Layer 4 of a small transformer language model trained on English Wikipedia (8 layers, counted from 0, width 64).
A neuron's activation on a vector x is GELU(weights . x), where the dot is the dot product.

Input weights of the MLP neurons that the questions are about. A number n stands for (n - 500) times 0.00062.
n1: 321 761 539 402 611 584 467 217 608 460 198 504 657 497 608 462 690 729 447 503 486 484 513 746 527 433 465 355 456 451 713 535 483 467 621 484 273 346 431 236 548 569 437 446 658 533 536 462 588 600 683 777 532 489 752 562 879 530 476 691 563 749 335 425
n6: 418 423 487 403 368 428 426 469 299 545 500 209 699 401 345 428 201 584 469 376 558 373 875 456 608 218 725 509 509 693 605 254 513 327 256 499 388 467 546 794 558 623 490 549 535 457 500 694 682 584 228 545 385 377 580 673 654 618 394 519 614 666 490 435
n15: 544 466 346 528 480 533 556 462 523 329 667 349 22 534 466 310 788 450 518 484 708 414 238 731 709 611 453 639 569 361 523 656 438 578 522 552 410 531 459 665 605 88 583 621 779 598 527 680 456 484 613 446 562 449 620 497 402 442 609 224 599 418 553 650
n17: 391 815 588 472 285 293 375 378 343 436 373 613 770 733 491 474 634 738 641 506 428 473 575 292 626 483 500 625 365 226 726 386 620 618 421 470 498 661 474 384 415 458 816 682 477 525 374 202 348 565 631 552 251 739 572 247 481 259 375 454 526 432 652 554
n18: 844 344 379 444 549 570 405 375 249 643 396 512 604 308 427 402 401 456 437 638 474 444 772 738 669 466 312 568 606 517 386 466 633 679 665 471 453 554 504 572 595 566 474 220 391 716 504 574 473 561 467 362 412 453 549 378 387 479 739 403 684 472 426 467
n19: 549 681 686 639 493 183 287 163 394 428 699 654 776 338 509 498 419 345 339 502 470 636 346 623 570 415 543 609 731 664 232 414 854 558 314 427 442 762 399 428 445 281 649 685 177 712 381 474 418 624 530 467 581 359 398 588 286 503 531 659 474 488 672 577
n21: 310 539 275 263 614 432 434 508 629 472 439 587 620 647 389 291 815 751 574 347 281 681 537 376 519 629 601 333 354 328 381 705 648 496 524 436 530 561 406 489 475 552 547 444 624 416 599 404 468 383 566 520 451 410 690 438 307 598 253 367 451 508 456 502
n24: 443 428 573 442 327 473 557 627 501 270 458 660 684 430 670 376 485 306 327 574 558 470 336 486 554 283 336 607 428 702 396 163 628 454 195 336 342 560 385 663 676 526 487 329 297 501 430 632 544 326 757 593 484 573 553 629 715 459 485 432 532 461 555 481
n25: 390 379 558 504 677 486 340 353 606 240 404 281 512 237 562 484 380 274 640 603 637 360 375 807 537 505 510 598 470 580 266 720 591 395 336 240 560 480 508 664 730 494 585 753 217 450 474 540 559 567 652 671 431 640 188 391 686 393 579 630 469 480 592 397
n26: 824 482 493 505 520 609 376 323 398 310 749 599 619 379 516 458 315 433 320 407 360 465 543 508 467 591 558 338 636 400 314 495 677 401 276 483 468 780 316 673 423 590 595 853 463 594 247 434 276 912 508 525 547 643 564 491 332 335 573 476 588 526 342 609
n29: 295 635 505 603 511 432 357 384 432 525 425 249 697 400 394 725 765 308 459 480 495 323 646 364 575 294 268 528 472 658 500 620 473 671 535 562 363 446 550 600 597 689 684 703 323 265 378 716 402 732 451 510 652 608 511 703 710 431 568 507 441 552 373 655
n38: 446 454 914 355 542 500 636 509 533 330 481 726 657 553 646 513 541 552 453 543 676 659 711 675 466 332 467 732 466 476 449 404 371 689 561 548 598 549 656 486 503 430 973 633 669 735 533 352 639 383 503 644 354 535 553 428 585 607 672 753 496 639 535 304
n41: 426 547 649 530 633 430 448 310 364 337 475 598 356 379 633 552 390 526 629 424 493 743 617 281 338 589 447 375 583 416 493 559 514 673 371 651 548 491 444 436 636 354 552 516 391 798 532 589 742 408 284 602 548 391 688 514 554 559 411 345 462 601 766 338
n42: 638 642 623 441 426 135 220 432 537 358 691 372 632 586 425 520 271 328 306 218 647 608 416 524 799 313 558 265 631 441 808 681 723 304 465 793 618 619 691 623 796 400 326 697 245 626 461 425 563 311 533 469 422 661 612 402 124 689 424 534 643 542 335 713
n45: 585 773 675 400 621 660 779 125 382 456 225 373 145 377 145 278 531 471 440 400 498 237 682 524 651 402 553 291 561 547 426 598 826 407 724 454 398 560 619 547 635 564 409 657 414 440 289 532 677 628 527 647 347 581 479 516 616 801 433 565 504 274 649 246
n50: 477 537 821 393 586 462 378 419 581 276 552 201 468 368 513 578 660 463 421 611 331 264 575 520 667 547 379 487 409 664 785 442 680 511 561 315 247 390 355 508 701 550 371 727 232 567 259 489 425 330 683 678 635 807 572 459 451 482 522 548 543 265 716 587
n57: 485 571 491 604 681 547 486 565 587 333 223 367 533 151 359 427 815 862 460 582 639 397 641 587 590 751 433 561 588 689 361 940 431 611 477 487 581 695 245 438 674 428 291 434 425 686 637 176 297 648 606 459 338 311 373 433 62 703 653 647 836 429 685 371
n60: 330 294 493 408 745 454 236 443 558 644 289 392 608 478 652 469 742 457 383 518 362 334 790 539 633 568 495 405 473 348 542 414 633 243 426 418 502 466 281 338 699 535 683 424 483 574 502 402 608 556 353 473 644 252 467 415 560 372 390 509 570 499 546 404
n64: 849 376 696 340 606 491 638 484 375 391 475 433 547 454 376 146 704 508 368 518 672 499 693 347 668 353 562 597 436 277 757 770 725 356 597 508 821 773 440 351 445 408 219 620 428 575 153 420 272 688 208 513 737 357 542 581 634 633 521 206 581 393 641 669
n70: 676 664 524 468 368 554 283 397 234 494 124 286 536 389 309 567 658 648 324 494 726 327 509 337 608 513 639 486 623 501 656 683 487 386 399 500 501 491 643 377 701 838 452 531 390 411 519 457 397 740 470 582 683 570 501 458 713 505 522 496 461 659 703 747
n72: 567 422 628 533 484 368 183 510 202 181 277 239 659 521 461 117 342 587 480 456 411 594 856 407 745 598 378 601 635 357 486 606 472 346 365 371 667 744 388 447 677 410 344 724 510 648 428 297 464 825 370 890 496 778 520 445 420 399 497 345 475 948 577 923
n82: 395 455 492 424 536 531 452 528 290 417 448 602 131 543 468 492 682 517 703 346 510 434 752 499 723 387 489 720 310 583 404 331 639 375 717 719 431 639 286 662 612 688 302 497 704 386 393 535 396 876 349 425 575 515 538 486 484 601 903 472 389 534 234 569
n84: 528 586 590 366 540 687 497 605 261 508 408 411 439 598 600 369 380 645 530 577 657 637 602 541 389 449 557 243 473 489 605 715 467 408 657 608 716 587 602 239 324 509 458 498 383 368 409 365 608 544 514 546 690 525 701 643 502 635 727 606 738 417 280 564
n89: 606 421 604 457 665 516 389 516 641 436 400 369 571 629 494 449 620 430 479 579 792 250 426 470 683 645 566 420 480 556 502 767 551 384 521 471 397 504 504 561 388 449 405 420 266 379 779 361 396 546 475 409 418 472 609 632 636 420 473 290 644 237 478 339
n92: 344 375 607 404 774 647 554 345 357 697 291 249 354 594 289 363 813 699 413 506 523 490 679 360 662 386 317 421 628 429 536 605 523 491 538 508 848 608 376 176 350 508 427 559 458 398 224 668 261 461 582 380 468 770 725 643 515 532 473 701 725 655 362 483
n95: 359 681 573 492 407 290 285 380 281 536 267 447 542 592 141 313 606 574 836 516 796 367 462 481 505 700 512 502 484 571 286 586 513 472 601 415 601 597 456 356 364 209 391 676 536 483 622 82 514 456 596 618 562 495 691 243 366 704 754 272 371 441 783 338
n99: 516 488 568 314 373 255 704 665 645 333 336 670 349 411 556 449 386 286 643 543 563 758 348 628 566 419 396 529 715 319 418 464 588 494 379 373 596 309 590 469 522 542 495 365 319 527 532 748 515 538 443 677 385 392 593 721 741 630 594 465 598 515 523 682
n100: 652 462 397 418 611 414 271 188 769 541 623 302 303 731 370 456 541 590 291 398 588 269 497 730 540 697 608 464 565 752 393 763 485 511 745 507 541 823 395 368 432 675 480 684 756 606 147 539 393 456 565 546 311 592 458 695 496 482 632 574 480 831 578 349
n101: 490 651 467 577 571 361 415 266 249 520 584 310 705 481 445 425 447 685 622 444 237 593 587 443 720 815 618 401 600 566 678 560 622 531 497 491 708 553 355 734 673 679 423 574 367 448 314 277 500 511 399 471 422 608 767 587 212 396 652 515 875 530 503 419
n103: 265 415 574 457 487 574 547 289 402 517 370 374 482 504 354 432 696 536 333 573 486 384 473 448 382 309 536 303 296 477 206 555 326 520 438 714 515 460 746 395 648 578 488 529 426 377 678 497 526 540 338 621 286 475 520 479 502 639 453 554 379 632 566 467
n116: 641 358 666 506 700 597 338 531 681 410 198 577 566 434 395 288 390 632 511 371 608 561 570 459 265 567 167 691 467 584 451 568 596 602 528 516 386 264 580 359 595 687 565 405 477 580 715 706 369 669 580 323 489 501 508 646 432 447 500 552 841 443 188 569
n118: 665 685 543 435 437 499 390 401 327 430 509 557 815 376 482 702 445 338 587 449 560 777 611 459 631 362 524 261 632 602 329 592 536 536 440 227 452 427 517 445 464 469 779 496 514 508 684 600 638 611 660 656 582 821 685 579 398 495 223 778 343 571 440 594

Each question shows a token from some text and the vector x that enters the MLP there. A number n stands for (n - 500) times 0.011.

" 10": 596 681 464 529 259 640 544 598 698 503 596 453 397 507 531 606 420 489 516 732 437 560 474 770 364 522 481 494 515 545 482 633 465 473 414 472 360 266 641 513 560 573 441 516 574 519 690 505 525 353 518 473 597 415 525 537 516 385 582 522 256 507 388 617
The three highest activations, in order: n99, n15, n1

" Sh": 479 436 551 501 528 619 519 514 401 504 415 524 638 573 708 611 269 649 505 398 465 762 482 431 358 323 625 460 564 467 571 619 653 532 609 459 472 561 482 408 590 443 295 399 425 470 676 580 503 526 577 222 381 504 530 479 619 438 437 523 520 365 400 642
Which neuron fires most, and how strongly? n116, at about 1.4

"=": 462 432 627 576 482 476 541 405 569 619 514 563 635 551 454 749 620 479 571 673 624 638 494 325 595 507 389 589 588 755 520 470 669 639 460 488 635 518 569 451 680 540 394 476 638 418 583 296 587 294 615 478 384 392 538 371 437 457 481 523 472 542 600 471
Which neuron fires most, and how strongly? n95, at about 1.3

"ch": 373 585 711 657 354 449 610 469 483 619 740 634 486 538 592 443 500 515 556 507 407 644 552 513 367 566 597 481 495 495 609 388 428 424 491 423 582 479 454 473 477 452 395 335 553 458 393 635 649 567 608 126 530 502 470 505 638 342 448 566 558 544 401 610
The two highest activations, in order: n24, n84

" December": 574 680 650 540 443 513 563 490 395 742 526 582 351 565 367 594 521 446 298 669 579 691 410 388 483 606 340 374 557 650 623 486 565 444 515 650 528 610 511 645 637 628 473 664 644 489 429 460 593 513 593 300 358 528 517 481 369 475 365 533 512 412 447 450
The two highest activations, in order: n42, n45

" where": 366 568 561 430 346 682 545 573 418 707 292 466 702 385 394 498 634 539 336 599 408 573 462 587 504 270 441 570 593 516 582 515 566 567 533 552 426 639 495 416 484 407 323 534 632 507 477 451 277 589 484 373 508 538 417 307 339 559 448 510 330 362 434 548
Which neuron lights up most? n57

".": 554 489 498 496 475 495 645 555 600 612 517 478 287 496 354 411 560 301 452 442 478 564 328 383 408 587 635 311 555 471 385 590 534 531 625 746 492 528 514 445 533 548 416 448 555 474 361 439 531 481 485 199 422 494 391 546 433 602 432 491 330 438 540 175
The three highest activations, in order: n45, n100, n103

" |": 536 631 507 483 430 619 512 463 631 545 686 278 434 396 432 545 605 509 571 679 366 590 491 471 466 527 387 666 438 545 509 512 566 340 485 553 420 367 626 581 515 285 464 270 663 484 521 531 525 257 575 304 562 457 621 460 509 429 549 490 299 600 655 491
The two highest activations, in order: n15, n50

" author": 281 583 514 547 323 536 576 426 382 733 530 573 422 354 554 633 443 480 441 722 406 549 514 341 396 467 492 468 503 510 273 482 499 493 573 489 511 367 283 382 346 437 543 591 517 276 441 534 444 607 532 336 455 400 404 409 592 571 537 459 489 273 498 507
Which neuron fires most, and how strongly? n29, at about 0.63

",": 510 315 392 539 409 406 460 461 430 662 575 526 467 340 542 509 512 502 258 645 535 316 628 406 310 432 528 440 313 545 551 587 475 436 451 545 416 446 419 385 352 543 441 210 529 468 544 447 334 496 456 378 604 361 432 551 430 513 468 447 390 329 722 618
Which neuron lights up most? n64

")": 485 602 456 531 650 563 451 458 535 681 515 518 584 425 600 518 527 541 537 552 438 599 498 479 572 544 604 552 356 724 557 595 361 554 518 490 354 358 650 637 494 648 244 430 604 636 484 310 404 526 357 375 430 469 582 403 481 379 627 579 251 547 519 391
Which neuron lights up most? n101

" was": 479 602 607 508 341 408 359 416 402 569 590 327 515 363 416 386 453 445 427 685 290 527 570 461 575 789 447 529 429 460 553 376 391 389 632 614 420 476 505 504 340 532 427 590 669 288 434 504 414 441 550 446 419 505 486 417 637 537 461 355 264 557 507 614
Which neuron lights up most? n72

"ks": 475 479 444 511 408 639 526 415 669 735 495 529 769 465 559 606 548 449 578 653 463 532 366 465 368 428 500 509 626 779 537 387 487 507 527 358 637 411 551 502 468 580 318 310 535 479 542 516 482 422 519 343 267 432 491 566 544 363 382 556 592 598 333 388
Which neuron lights up most? n24

"-": 374 408 624 547 431 480 802 716 684 383 426 525 382 509 501 373 464 396 636 595 500 647 373 630 406 462 637 471 505 404 540 638 423 527 369 473 418 427 582 585 591 568 444 607 432 628 567 462 540 489 508 462 492 347 405 295 551 407 527 358 318 610 575 603
The two highest activations, in order: n99, n25

" anniversary": 315 570 550 548 509 562 706 499 516 591 534 621 460 379 530 666 562 450 249 745 330 599 524 556 415 569 546 495 510 744 548 572 383 543 478 539 541 582 523 480 294 547 357 637 711 529 517 361 621 576 557 394 503 405 406 480 564 458 391 613 558 363 425 558
Which neuron fires most, and how strongly? n57, at about 0.71

" Conference": 481 453 552 582 463 773 567 368 527 717 453 560 453 338 577 627 667 524 419 688 323 595 487 306 496 691 597 566 464 632 670 578 473 528 601 540 460 407 396 576 265 592 489 418 523 363 526 461 583 423 457 399 473 297 546 567 449 393 561 482 476 471 367 412
The two highest activations, in order: n101, n89

" explo": 360 634 552 496 463 443 668 573 526 378 447 588 496 362 436 562 243 526 542 420 580 583 465 505 469 484 487 541 517 487 454 372 367 435 361 539 332 365 495 392 379 375 505 545 754 316 574 528 487 472 530 425 416 274 376 549 464 531 385 408 323 239 469 396
Which neuron lights up most? n99

"on": 376 415 411 484 662 622 413 481 526 805 623 675 608 476 566 521 564 580 486 774 413 487 402 321 359 635 722 456 419 587 546 506 408 559 583 444 400 468 413 498 469 597 447 309 550 580 466 502 541 485 287 462 412 344 397 534 435 449 512 386 507 494 416 401
Which neuron fires most, and how strongly? n60, at about 1

" including": 486 376 474 643 395 645 506 509 316 734 492 375 420 370 685 575 347 390 515 741 416 435 583 415 584 331 598 487 501 679 475 741 598 443 378 500 457 400 453 474 526 604 343 570 467 400 415 511 445 546 470 326 544 502 572 391 461 565 589 422 452 325 574 617
Which neuron lights up most? n70

" Chief": 365 581 553 401 484 626 683 486 421 520 511 707 304 352 600 588 537 517 398 610 314 585 430 265 394 613 681 532 543 509 412 425 525 429 509 582 392 448 491 563 388 628 461 362 545 338 561 563 519 450 439 257 471 307 504 407 516 454 550 388 645 381 443 427
The three highest activations, in order: n82, n21, n41

" International": 354 558 531 528 491 687 616 446 498 703 548 650 362 422 448 701 614 585 412 615 256 698 440 451 442 588 604 458 547 443 543 636 625 528 660 393 490 438 492 479 336 616 488 314 514 424 320 539 712 458 467 294 505 426 553 507 477 450 465 422 519 461 316 485
The three highest activations, in order: n21, n92, n84

"sp": 468 405 582 326 325 649 510 570 547 526 433 568 569 444 590 653 434 559 606 575 370 742 338 467 636 413 573 522 397 574 682 446 276 462 405 602 561 417 746 608 419 384 367 382 505 418 541 635 461 358 517 418 471 414 526 392 427 424 472 566 509 484 405 480
Which neuron lights up most? n99

" in": 519 520 575 547 432 725 412 549 511 659 424 500 544 335 505 541 362 416 233 793 420 608 423 532 502 373 676 326 496 559 520 613 601 263 497 524 440 482 684 567 571 564 336 567 592 539 548 325 492 448 494 411 598 494 461 465 502 596 494 504 448 444 642 523
Which neuron fires most, and how strongly? n70, at about 1.4

" Arm": 459 478 558 469 290 674 688 629 779 437 447 687 549 352 494 625 337 474 551 559 498 604 331 437 490 605 549 346 502 450 465 428 394 550 538 596 404 330 438 508 364 459 672 334 469 320 658 480 658 351 482 425 447 432 414 474 575 507 503 475 516 451 406 659
Which neuron fires most, and how strongly? n99, at about 1.7

" labor": 420 494 604 391 379 499 556 493 695 598 607 538 494 325 591 573 458 710 503 638 325 464 544 619 333 653 602 435 556 453 526 608 302 404 746 407 384 402 442 382 501 552 465 674 618 306 509 421 516 597 574 335 512 374 443 436 577 486 443 568 432 383 450 404
Which neuron lights up most? n1

" By": 552 569 602 565 384 871 488 676 398 634 531 527 487 472 581 614 376 364 387 608 340 623 554 475 477 340 576 425 679 357 706 425 468 351 431 578 646 587 552 558 549 510 498 455 495 475 451 513 556 590 533 297 490 639 439 403 486 425 437 531 531 432 558 364
Which neuron lights up most? n26

" bi": 373 493 661 451 432 551 565 519 484 541 571 655 372 389 480 590 350 587 488 636 460 489 600 336 330 733 660 487 366 407 526 409 356 369 386 349 431 429 525 531 342 286 529 299 606 397 611 464 642 589 525 523 436 463 510 359 564 494 342 443 392 352 472 555
Which neuron fires most, and how strongly? n41, at about 0.45

" f": 333 599 622 565 439 618 413 588 751 500 482 607 424 582 566 430 163 564 500 696 476 561 539 375 349 571 604 537 415 588 444 598 380 405 438 500 391 429 430 348 513 365 339 555 574 428 451 450 453 437 559 384 479 473 732 482 624 460 494 385 354 529 532 467
Which neuron fires most, and how strongly? n95, at about 0.76

" request": 262 574 522 269 360 477 610 544 544 591 563 505 572 409 487 693 569 419 627 728 475 516 515 401 409 492 371 452 391 640 514 485 355 469 501 651 448 414 467 448 570 577 502 576 555 316 475 611 404 582 426 309 351 367 537 453 572 505 440 575 579 283 568 386
Which neuron lights up most? n29

"lla": 399 563 273 563 440 541 428 553 293 621 622 724 546 460 447 583 501 579 578 398 498 567 590 441 487 509 584 519 470 573 572 554 411 456 624 547 607 605 594 452 491 509 145 200 487 507 436 506 357 505 603 428 489 383 338 491 403 410 539 426 539 324 344 403
Which neuron lights up most? n82

" split": 379 739 613 490 465 540 450 450 733 461 639 492 457 316 415 554 449 445 433 571 533 663 422 570 611 525 525 461 339 526 459 488 308 342 437 452 410 357 581 643 388 553 404 618 649 473 589 363 680 453 431 326 443 437 400 466 600 364 465 480 450 600 742 522
Which neuron lights up most? n25

" lives": 501 564 568 463 529 529 600 627 544 513 377 550 573 316 539 506 453 505 412 680 427 632 495 551 337 585 622 436 562 716 412 733 373 422 447 344 389 487 541 531 489 700 309 526 546 357 504 351 603 608 489 340 508 339 391 380 626 522 506 670 384 438 558 550
Which neuron lights up most? n57

" he": 395 490 520 456 375 499 397 516 435 714 506 440 638 559 546 384 521 453 363 532 365 564 667 408 331 624 443 365 467 359 478 377 322 463 382 603 445 497 347 382 385 491 358 622 510 356 679 459 238 609 425 448 385 557 301 468 398 448 444 379 410 402 523 458
Which neuron fires most, and how strongly? n17, at about 1.2

" on": 478 653 579 475 378 606 552 463 384 562 570 428 578 326 603 654 408 433 296 832 352 579 395 531 515 464 595 544 538 606 593 603 645 406 438 506 548 498 565 533 573 560 403 575 822 575 513 447 605 462 439 294 507 440 528 590 448 573 474 460 564 343 536 458
Which neuron lights up most? n101

" Kh": 396 457 635 492 506 861 551 590 554 592 440 545 604 627 633 548 268 598 496 475 416 507 472 364 451 585 472 428 500 444 585 382 323 473 530 564 528 468 517 495 402 417 469 123 563 509 649 546 583 436 480 348 408 547 452 632 441 492 343 481 517 346 329 462
Which neuron fires most, and how strongly? n116, at about 1.3

"ha": 367 637 507 508 430 608 607 503 478 516 372 800 614 639 529 553 545 494 602 598 397 753 500 292 503 504 611 655 570 574 537 317 521 426 509 479 592 431 445 434 439 507 393 288 559 464 505 458 661 527 522 285 404 459 359 630 518 353 412 450 573 531 490 349
Which neuron fires most, and how strongly? n17, at about 0.84

" of": 583 707 468 502 525 623 497 393 451 600 348 485 588 315 555 669 399 367 331 626 440 642 527 449 615 323 725 557 523 603 505 620 589 441 604 391 391 504 629 495 547 537 331 413 638 686 571 488 544 460 444 387 651 583 572 442 585 474 579 405 392 374 636 569
The three highest activations, in order: n70, n118, n18

"si": 299 601 536 286 449 405 499 575 450 528 684 552 612 417 452 599 344 506 476 549 504 710 585 466 520 513 493 468 588 437 552 623 372 531 425 501 500 417 577 496 499 332 496 636 610 491 557 341 524 653 591 451 402 372 213 340 437 581 325 444 424 707 490 565
The three highest activations, in order: n72, n42, n118

" a": 487 578 593 446 427 486 418 505 586 463 525 780 565 387 681 575 409 505 225 657 338 554 405 443 379 638 520 431 457 647 577 621 700 431 611 526 533 681 434 484 477 502 427 675 613 642 464 340 433 566 598 324 360 512 434 426 443 460 437 538 541 431 683 495
Which neuron lights up most? n19

" areas": 444 552 383 512 586 659 568 428 495 690 260 504 637 276 655 606 480 534 450 650 424 631 402 482 471 503 596 580 495 656 556 623 399 500 590 417 408 502 687 595 421 481 311 503 570 567 608 390 464 498 429 464 462 269 536 407 515 412 623 636 328 382 476 557
Which neuron fires most, and how strongly? n57, at about 1.2